Layer 5 of a small transformer language model trained on English Wikipedia (15 layers, counted from 0, width 96).
A neuron adds its activation times its output weights to the MLP's output. To switch it off is to set its activation to zero at one token and run the rest of the model.

Output weights of the MLP neurons that the questions are about. A number n stands for (n - 500) times 0.00077.
n26: 689 551 643 661 509 524 479 495 135 382 483 581 639 324 466 412 502 458 622 238 477 565 386 600 375 348 721 320 603 522 543 473 561 393 608 539 621 352 400 560 535 447 664 571 458 543 337 527 461 587 359 506 448 370 501 721 435 499 550 381 390 296 699 556 602 583 524 698 545 735 364 468 676 431 499 458 394 497 634 472 553 448 409 414 476 469 760 489 625 306 307 538 284 323 799 609
n30: 694 787 625 513 691 457 636 565 569 554 728 221 557 711 415 475 362 594 556 294 309 523 475 490 654 582 446 732 363 586 515 482 621 351 462 597 682 585 507 238 258 634 410 513 496 490 153 451 408 531 610 308 592 342 498 446 491 586 464 561 401 435 599 437 320 509 539 485 562 542 584 389 387 550 515 494 457 653 514 343 467 478 516 332 650 465 669 358 314 154 331 532 519 520 617 638
n32: 424 622 428 640 520 548 574 491 671 302 333 400 506 516 270 708 454 397 494 722 533 651 543 413 606 599 741 652 355 713 287 545 363 354 804 389 445 712 577 686 533 495 505 615 477 416 522 857 470 505 515 646 647 484 332 642 546 503 499 611 357 718 587 798 511 804 537 559 526 479 442 459 606 621 609 699 680 289 594 592 496 615 245 425 701 428 380 481 434 501 365 506 406 391 266 290
n39: 333 414 311 521 687 741 286 626 317 477 505 345 666 663 532 431 725 564 421 592 637 440 620 329 369 408 567 416 420 312 589 423 568 310 516 709 602 516 604 555 303 472 400 280 497 704 617 847 524 380 407 386 631 785 562 607 647 707 502 381 496 497 270 719 435 463 426 655 539 453 387 625 306 485 321 418 515 510 566 455 555 359 392 319 582 390 394 360 456 594 484 422 592 633 397 467
n42: 544 389 465 514 377 684 339 462 525 184 586 577 454 107 516 393 513 638 520 539 358 491 378 676 452 899 417 583 858 623 583 439 668 350 550 333 585 650 596 670 641 531 485 599 579 664 400 445 363 506 497 414 695 622 430 389 425 488 473 555 446 396 718 304 337 614 551 564 541 438 682 621 579 371 311 416 433 534 735 551 817 343 346 559 517 596 262 129 381 254 560 691 446 534 456 188
n62: 442 581 701 517 385 488 459 453 615 492 549 466 383 499 523 599 622 388 613 500 522 486 218 554 473 471 373 486 530 466 706 324 637 637 461 522 423 417 477 397 609 686 486 485 450 577 541 552 408 399 411 629 335 505 554 435 649 466 655 566 588 343 526 629 659 621 614 405 523 521 568 635 437 715 475 298 356 463 658 681 518 117 700 486 328 594 546 437 336 550 532 384 511 551 523 335
n64: 498 241 602 574 279 850 454 397 484 482 696 340 695 617 812 506 451 658 538 91 358 631 670 461 618 632 465 299 607 439 495 367 447 413 445 496 354 375 710 556 613 390 396 414 594 476 527 779 679 680 474 456 516 515 513 377 468 445 630 705 554 325 727 397 465 426 616 418 613 517 442 419 462 356 664 406 439 28 478 581 322 537 598 440 509 656 664 247 306 557 617 540 581 431 525 666
n66: 412 450 572 407 355 299 560 685 874 497 628 405 489 614 252 381 686 635 569 576 697 596 707 553 263 504 499 487 726 451 649 712 306 640 771 490 376 606 592 515 556 514 363 433 557 599 407 560 406 379 646 546 538 599 356 622 541 407 583 526 693 523 561 577 573 559 417 561 439 621 394 632 398 346 660 259 562 639 417 350 245 601 544 583 470 659 516 565 587 581 660 668 444 546 433 355
n84: 528 588 409 406 460 484 311 326 474 598 680 388 270 514 449 274 678 519 406 536 396 571 691 371 449 302 631 559 588 524 691 529 376 402 488 454 606 532 579 366 451 464 433 451 755 677 494 380 392 418 614 503 748 470 679 561 364 491 491 334 362 404 753 484 813 402 473 438 535 567 542 549 456 287 329 383 683 552 326 851 697 677 469 423 502 542 611 376 484 394 628 651 468 512 631 452
n95: 480 526 288 631 551 753 481 591 468 828 644 589 698 500 649 651 299 796 317 319 558 613 773 448 501 592 456 420 871 259 333 494 660 314 382 391 518 554 181 575 464 440 553 590 499 644 671 225 485 705 173 527 388 632 507 768 262 675 524 712 427 599 668 377 242 596 464 316 566 513 549 843 359 480 743 451 550 299 540 370 495 708 315 371 635 386 551 186 335 513 519 644 690 284 736 286
n112: 458 570 847 686 536 514 448 658 597 636 425 678 401 666 599 500 806 414 400 594 301 633 567 319 488 419 464 123 619 494 364 725 395 389 532 553 604 598 579 550 427 480 414 493 438 636 667 538 755 284 573 520 753 355 625 362 559 675 456 685 629 292 593 409 594 277 449 413 453 634 328 550 462 678 221 619 200 508 497 440 443 526 619 359 533 341 474 421 515 447 367 704 599 486 474 385
n127: 404 518 375 501 474 500 321 544 474 238 484 478 524 747 673 676 190 598 512 475 389 451 311 726 415 616 338 565 462 839 213 450 470 434 279 634 659 317 153 633 500 498 682 450 594 697 667 446 497 493 338 482 499 241 677 155 595 453 417 540 459 603 648 365 498 385 239 581 259 441 495 570 657 556 573 564 530 510 593 291 652 601 450 657 482 597 595 505 445 730 498 551 262 252 385 587
n135: 558 734 412 433 409 661 581 382 498 276 407 597 632 524 550 340 452 418 400 426 674 482 176 678 584 347 411 684 641 550 652 548 579 576 599 371 570 435 461 391 378 623 410 481 561 118 574 617 567 503 419 626 529 482 577 377 445 635 409 611 387 174 557 661 508 410 374 695 687 662 603 545 513 637 367 483 474 510 645 831 832 721 448 447 479 451 345 478 415 396 466 758 626 327 478 691
n211: 574 283 539 264 482 420 598 485 534 344 610 469 531 567 729 569 560 504 608 700 732 461 372 695 341 417 444 547 645 486 613 349 283 606 602 325 265 513 453 611 574 573 558 547 256 232 628 144 243 649 502 573 419 517 426 539 610 508 414 675 501 551 647 514 731 387 566 623 326 526 483 357 346 620 331 522 621 492 391 380 619 487 527 307 231 577 443 376 449 510 479 450 438 330 386 421
n222: 440 428 427 632 371 448 672 511 857 616 686 472 604 336 622 531 497 653 512 323 554 495 500 698 727 527 563 402 439 490 369 404 656 523 473 420 126 690 420 561 503 217 514 662 417 416 649 326 519 505 526 200 416 483 592 315 328 515 500 461 374 301 458 405 647 517 511 531 612 514 474 367 573 395 300 483 418 435 576 613 684 353 403 443 661 359 600 716 848 504 766 576 517 571 488 638
n227: 270 680 157 449 589 560 742 716 412 558 550 366 318 657 448 420 449 447 345 814 392 564 569 623 447 472 790 507 353 307 357 458 365 264 569 486 453 534 628 759 289 515 581 631 469 271 646 253 445 620 470 278 547 493 267 662 835 559 513 477 674 518 656 721 613 633 475 741 240 706 492 532 201 604 521 569 520 529 527 480 168 630 340 396 462 587 336 406 482 420 408 647 366 445 476 479

Each question names a token from some text and the token that comes next. It shows the activations a of the neurons there, in the order above. A number n stands for (n - 500) times 0.045.

Then comes g, the gradient of the next token's log-probability with respect to the MLP's output, scaled to length 1. A neuron's effect is roughly proportional to its activation times (output weights . g). A number n stands for (n - 500) times 0.00074.

". ", then "G"
a: 511 503 510 512 495 503 498 500 500 487 502 502 501 497 379 504
g: 476 552 413 586 620 634 235 312 616 284 396 442 563 297 406 514 489 449 736 348 751 396 610 481 110 324 319 448 222 645 467 534 481 428 337 569 469 423 559 486 403 426 749 647 316 418 656 489 462 527 602 490 523 475 601 573 408 838 340 663 414 444 319 604 546 705 616 569 511 461 476 455 242 540 748 583 436 494 411 302 336 694 484 533 601 419 795 406 366 657 550 497 439 513 814 428
Switching off which neuron hurts the next token most? n222

"S", then "ri"
a: 502 501 502 491 509 499 499 501 496 508 496 492 500 500 499 500
g: 685 346 542 440 431 248 264 577 490 578 711 494 529 559 182 627 401 436 743 533 342 409 449 597 725 190 728 748 609 596 566 515 582 389 445 576 564 678 648 660 542 493 441 480 581 413 601 458 467 334 352 471 330 678 478 423 362 367 421 579 429 342 677 349 544 579 767 519 402 413 400 378 413 451 516 276 578 510 375 747 341 679 503 541 340 608 475 783 702 448 374 785 425 451 420 751
Which neuron, switched off, raises the next token's probability most? n95

".", then "03"
a: 503 511 526 507 503 516 503 491 503 487 501 500 505 497 500 503
g: 410 557 641 616 501 366 650 452 431 660 651 598 838 484 672 308 601 431 569 351 451 590 521 477 525 268 518 340 589 386 399 502 449 500 662 593 621 306 333 143 641 634 209 487 460 560 307 469 464 279 668 696 584 687 459 479 696 358 320 420 607 670 503 323 350 433 433 542 527 686 553 403 521 421 122 714 465 598 638 518 523 391 617 389 668 363 530 474 393 721 718 611 711 413 346 508
Which neuron, switched off, raises the next token's probability most? n32

"R", then "I "
a: 501 503 489 500 497 505 504 504 497 509 512 510 502 498 502 508
g: 603 498 451 513 312 574 466 560 489 364 399 382 638 501 616 579 525 492 649 368 572 698 492 538 862 576 399 279 408 434 260 403 291 547 487 491 515 331 417 513 426 470 525 324 551 502 504 675 226 684 493 773 504 769 261 751 390 246 294 445 336 611 587 446 281 540 542 433 775 300 488 458 404 529 473 556 573 795 742 427 523 423 580 501 719 379 773 503 514 533 528 410 417 683 464 222
Which neuron, switched off, raises the next token's probability most? n112

"day ", then "he "
a: 500 495 502 501 514 514 498 499 464 496 494 492 500 500 502 505
g: 511 170 687 457 525 417 670 506 601 593 323 432 721 726 737 312 422 629 575 668 451 648 717 414 346 504 534 659 744 464 386 454 365 431 450 433 578 578 381 645 448 498 576 551 463 367 604 578 583 404 601 626 517 743 631 575 460 571 97 699 346 444 284 590 762 760 607 537 612 381 721 572 580 480 363 526 561 468 641 272 460 541 627 751 697 538 312 352 411 407 559 514 328 406 430 349
Which two neurons, each switched off alone, lower its probability most, in order? n84, n42

"ne", then "ural "
a: 512 507 507 483 499 521 499 507 490 497 509 499 506 437 509 493
g: 154 709 574 558 616 487 522 833 644 413 437 401 653 487 640 594 763 376 567 458 407 577 612 318 744 623 363 418 599 559 585 579 426 482 336 491 335 241 228 312 929 644 524 400 823 475 360 536 546 530 545 324 585 412 498 610 487 579 508 454 629 608 534 442 457 660 328 441 366 695 736 798 535 616 485 495 615 669 474 521 726 502 550 557 339 550 535 593 693 435 450 552 416 549 538 452
Switching off which neuron hurts the next token most? n211

"(", then "h"
a: 508 500 500 504 495 496 511 490 502 496 500 500 481 500 496 505
g: 616 442 275 719 355 565 458 510 595 638 627 446 683 459 611 451 366 340 453 606 564 453 636 702 283 709 635 181 737 542 537 366 261 540 405 706 424 689 360 680 424 671 463 571 516 306 628 488 388 243 541 418 255 652 517 688 345 520 448 435 536 565 646 523 415 456 483 537 496 388 283 647 413 149 684 374 180 414 365 479 504 375 365 604 323 448 494 610 392 295 380 428 441 631 451 346
Which neuron, switched off, raises the next token's probability most? n66

"ther", then "\n"
a: 497 506 502 500 522 501 494 502 494 490 505 517 500 503 509 501
g: 545 637 250 390 756 581 283 534 710 814 640 418 402 585 269 581 265 558 519 617 421 427 461 614 537 548 433 505 320 547 284 545 603 316 548 841 467 450 592 447 689 521 502 212 543 648 398 525 310 467 556 546 705 453 412 583 605 466 371 523 711 448 581 675 555 482 606 561 420 375 529 442 509 498 683 632 574 662 654 321 282 370 686 723 780 534 351 545 566 722 300 654 767 480 542 495
Which neuron, switched off, raises the next token's probability most? n42

"or ", then "Championships "
a: 501 498 503 501 539 501 529 495 480 498 509 502 500 508 502 519
g: 334 433 638 335 556 380 612 722 716 561 785 527 607 97 402 326 592 510 484 372 547 315 783 323 514 440 603 664 715 370 530 753 362 200 530 357 526 501 302 392 566 406 352 492 395 457 593 497 542 672 702 397 498 574 282 408 445 298 354 457 655 617 748 535 572 622 462 621 264 576 369 385 549 477 527 291 748 448 261 540 597 465 614 463 562 571 425 351 664 585 552 588 499 531 548 352
Which neuron, switched off, raises the next token's probability most? n84

"each ", then "other"
a: 503 499 502 500 500 501 475 500 499 532 500 496 508 468 503 493
g: 447 605 502 593 413 481 518 628 303 414 460 469 623 345 613 360 737 534 367 486 486 598 342 433 312 461 610 486 466 413 584 194 494 380 441 293 449 413 314 173 808 895 286 591 522 481 610 388 332 456 369 479 579 375 332 521 558 273 451 327 803 455 626 686 399 485 481 779 383 537 783 509 366 353 407 725 452 373 685 652 449 666 658 723 523 405 476 606 462 563 531 558 482 503 621 549
Switching off which neuron hurts the next token most? n135

"as", then "u"
a: 506 513 492 486 499 501 504 500 496 497 505 490 500 499 498 508
g: 518 590 395 551 760 599 425 454 563 465 730 343 598 330 290 424 506 698 782 367 277 690 657 438 645 613 478 637 560 478 451 328 589 471 676 514 398 340 540 484 667 778 402 361 772 414 561 481 460 489 434 162 568 168 456 633 419 341 524 281 238 514 405 587 404 311 623 379 566 259 483 590 709 653 418 466 550 529 670 561 293 345 610 724 501 397 607 502 431 353 461 344 359 570 539 561
Switching off which neuron hurts the next token most? n30

"in ", then "that "
a: 503 502 503 498 559 507 536 500 489 497 504 500 499 501 506 516
g: 542 404 684 660 675 697 545 588 282 452 291 379 730 708 569 513 700 650 479 634 442 695 372 686 817 594 621 294 359 404 639 490 546 569 382 350 621 397 818 541 591 551 683 249 254 394 331 398 528 427 316 550 432 521 404 605 473 630 617 564 575 588 545 395 511 609 660 433 368 131 581 531 693 469 495 346 341 425 455 523 382 606 670 492 461 407 651 396 526 417 261 479 398 720 441 310
Switching off which neuron hurts the next token most? n64

"| ", then "| "
a: 495 497 498 502 498 497 490 510 499 496 502 499 510 495 498 499
g: 583 437 709 321 321 550 504 503 538 426 415 626 535 384 427 466 535 358 520 480 434 580 299 561 462 434 525 252 532 535 272 469 734 713 459 369 544 542 550 566 234 696 581 570 619 421 431 577 512 511 418 529 221 587 256 499 460 566 698 285 437 639 662 360 673 471 549 679 342 501 537 613 237 511 298 363 265 428 452 449 853 303 180 294 217 651 464 459 569 313 574 337 501 499 302 691
Switching off which neuron hurts the next token most? n135

"'", then "s "
a: 509 514 504 497 499 499 498 508 501 493 494 491 494 496 498 499
g: 447 492 528 337 604 514 275 428 609 668 349 467 290 555 481 450 680 310 612 683 265 353 587 403 276 425 476 296 450 386 358 537 296 794 343 347 491 279 663 629 206 447 476 410 377 480 551 563 467 348 306 538 460 426 599 608 541 522 375 664 417 642 377 544 374 558 816 509 622 464 629 512 402 388 406 554 438 506 361 459 462 602 311 696 490 808 386 342 667 501 691 776 677 764 674 481
Switching off which neuron hurts the next token most? n127

", ", then "it "
a: 510 502 511 511 486 502 501 496 500 494 500 512 500 501 498 500
g: 407 543 628 634 541 395 868 662 580 575 149 532 392 581 566 624 425 681 626 640 409 776 538 456 608 446 687 592 499 492 483 579 634 549 570 352 350 463 659 359 365 564 664 486 423 670 258 655 451 541 667 854 292 339 161 608 780 569 457 536 613 306 625 448 561 483 452 584 473 511 640 752 536 403 538 497 516 393 483 642 610 389 282 545 788 537 728 471 657 458 515 450 392 481 489 357
Switching off which neuron hurts the next token most? n32

"ra", then "in "
a: 510 525 508 510 502 504 500 503 500 503 502 496 493 499 511 512
g: 404 540 501 541 635 490 374 390 673 533 133 774 255 744 518 396 412 396 452 707 339 511 608 500 343 600 656 604 624 611 202 712 625 344 422 517 533 485 612 346 532 246 391 341 499 548 539 513 416 490 496 492 388 570 670 416 309 294 684 570 591 361 793 357 395 484 521 754 418 272 502 529 290 456 642 487 342 208 431 497 677 557 408 305 549 568 575 583 764 381 579 445 649 508 350 428
Which neuron, switched off, raises the next token's probability most? n30

"ati", then "'"
a: 509 510 498 486 500 510 501 494 494 492 567 500 498 497 502 510
g: 512 563 432 498 533 490 484 295 521 311 380 288 211 494 476 513 813 286 359 288 388 568 687 461 630 364 565 298 503 725 492 395 836 655 770 330 613 560 485 511 534 537 377 394 795 691 404 448 472 326 416 512 680 465 593 549 761 399 549 470 598 512 483 413 366 632 403 566 725 644 589 476 546 841 504 541 640 408 590 623 528 633 529 614 599 614 575 361 654 715 561 458 695 689 656 319
Switching off which neuron hurts the next token most? n112

"O", then "L"
a: 501 502 502 500 497 504 508 469 500 501 501 503 492 498 505 518
g: 222 551 322 591 323 359 480 300 441 361 467 555 442 505 491 562 351 582 509 329 344 726 359 593 402 585 319 673 657 816 358 364 650 196 428 440 513 533 480 562 463 437 504 472 725 503 650 529 542 442 671 459 232 483 531 417 337 431 338 452 600 536 552 540 553 337 511 667 584 583 742 383 346 614 571 496 445 670 309 170 547 632 607 276 610 341 577 468 309 466 282 494 650 904 544 383
Switching off which neuron hurts the next token most? n66

".", then "40"
a: 501 511 529 509 501 522 502 476 503 486 500 500 501 499 500 501
g: 454 363 486 584 308 357 426 694 456 700 629 626 528 619 744 633 513 552 632 447 480 793 520 458 670 304 558 240 767 348 392 478 387 648 439 562 550 278 641 477 666 473 575 547 571 576 746 597 351 584 674 669 433 569 363 493 750 631 217 406 485 384 570 301 427 399 565 487 621 662 506 371 510 422 314 895 476 767 760 596 497 474 400 607 583 337 318 613 726 415 510 430 572 506 445 434
Which neuron, switched off, raises the next token's probability most? n32

"s ", then "about "
a: 504 499 508 480 499 504 509 504 503 434 499 505 510 501 498 509
g: 466 704 412 516 585 738 637 465 549 760 107 657 330 455 153 522 342 729 556 470 430 344 337 522 660 489 497 558 377 524 438 595 351 492 552 374 571 462 598 571 591 695 499 467 306 486 309 412 344 278 371 372 550 342 687 630 522 643 619 502 619 397 353 644 553 620 528 437 508 294 327 312 604 582 694 323 638 573 332 327 589 704 627 494 408 197 321 459 671 608 463 446 474 688 619 644
Which neuron, switched off, raises the next token's probability most? n64

"l", then "ove"
a: 501 498 498 497 503 804 505 506 496 513 514 504 500 495 499 514
g: 508 431 501 513 774 558 332 282 549 476 511 341 398 683 460 668 624 612 124 644 448 405 507 448 407 510 642 328 453 564 591 467 294 545 482 605 292 556 638 396 515 586 470 313 375 624 484 450 175 568 354 389 307 558 269 789 741 359 530 231 576 223 404 733 471 514 500 490 425 320 660 644 504 457 563 636 438 473 508 691 462 451 391 743 682 554 510 440 420 607 535 617 126 472 400 595
Switching off which neuron hurts the next token most? n62

"| ", then "|"
a: 497 502 500 500 501 496 505 508 506 492 501 496 498 488 506 500
g: 420 311 439 413 544 637 530 662 576 634 311 473 544 516 554 543 573 537 574 339 535 683 316 520 713 490 632 458 567 519 346 446 802 836 590 506 602 577 279 436 411 846 648 484 609 343 305 450 501 500 730 575 390 474 253 760 553 328 504 328 667 465 780 589 652 467 546 654 425 521 500 439 227 648 375 437 304 385 550 588 851 424 414 417 290 542 426 669 570 463 591 499 633 636 354 688
Switching off which neuron hurts the next token most? n95

"(", then "wind"
a: 514 500 512 505 482 496 508 482 486 498 497 491 499 499 501 503
g: 918 671 568 731 387 551 578 366 457 623 473 386 460 614 516 748 495 646 410 678 435 554 371 542 658 580 580 744 451 711 431 337 427 542 324 546 566 474 487 615 612 629 254 461 493 613 611 493 492 241 411 731 267 722 497 534 236 447 144 625 576 601 694 471 586 748 528 411 462 644 352 438 440 445 397 561 472 587 723 484 449 263 262 679 553 400 352 557 431 390 555 296 359 498 546 430
Which neuron, switched off, raises the next token's probability most? n42

"s ", then "mo"
a: 500 500 500 509 499 495 501 455 498 500 496 507 500 462 506 505
g: 611 436 352 644 427 436 789 769 745 588 585 336 755 725 411 335 487 478 291 250 470 459 320 685 393 461 719 503 347 528 533 478 479 453 254 299 612 485 359 654 584 437 390 527 694 482 782 317 445 562 369 471 570 592 589 464 250 450 427 447 515 375 513 461 663 688 373 350 281 600 563 454 480 525 500 493 438 130 504 410 831 496 686 283 416 420 388 531 628 385 579 541 499 480 456 703
Which two neurons, each switched off alone, lower its probability most, in order? n66, n222

"ia", then "; "
a: 508 501 506 501 495 500 501 505 501 498 500 514 490 499 501 506
g: 512 454 743 445 302 527 300 721 443 221 413 659 571 442 560 572 338 411 600 225 638 598 472 362 396 599 504 545 600 536 281 513 325 570 622 479 591 619 505 314 352 449 306 600 637 515 564 584 343 604 427 491 228 561 337 421 535 520 517 313 673 536 549 682 339 401 560 664 277 504 663 409 776 286 556 660 557 515 717 314 600 298 220 474 265 728 581 385 462 519 648 705 353 605 385 676
Switching off which neuron hurts the next token most? n127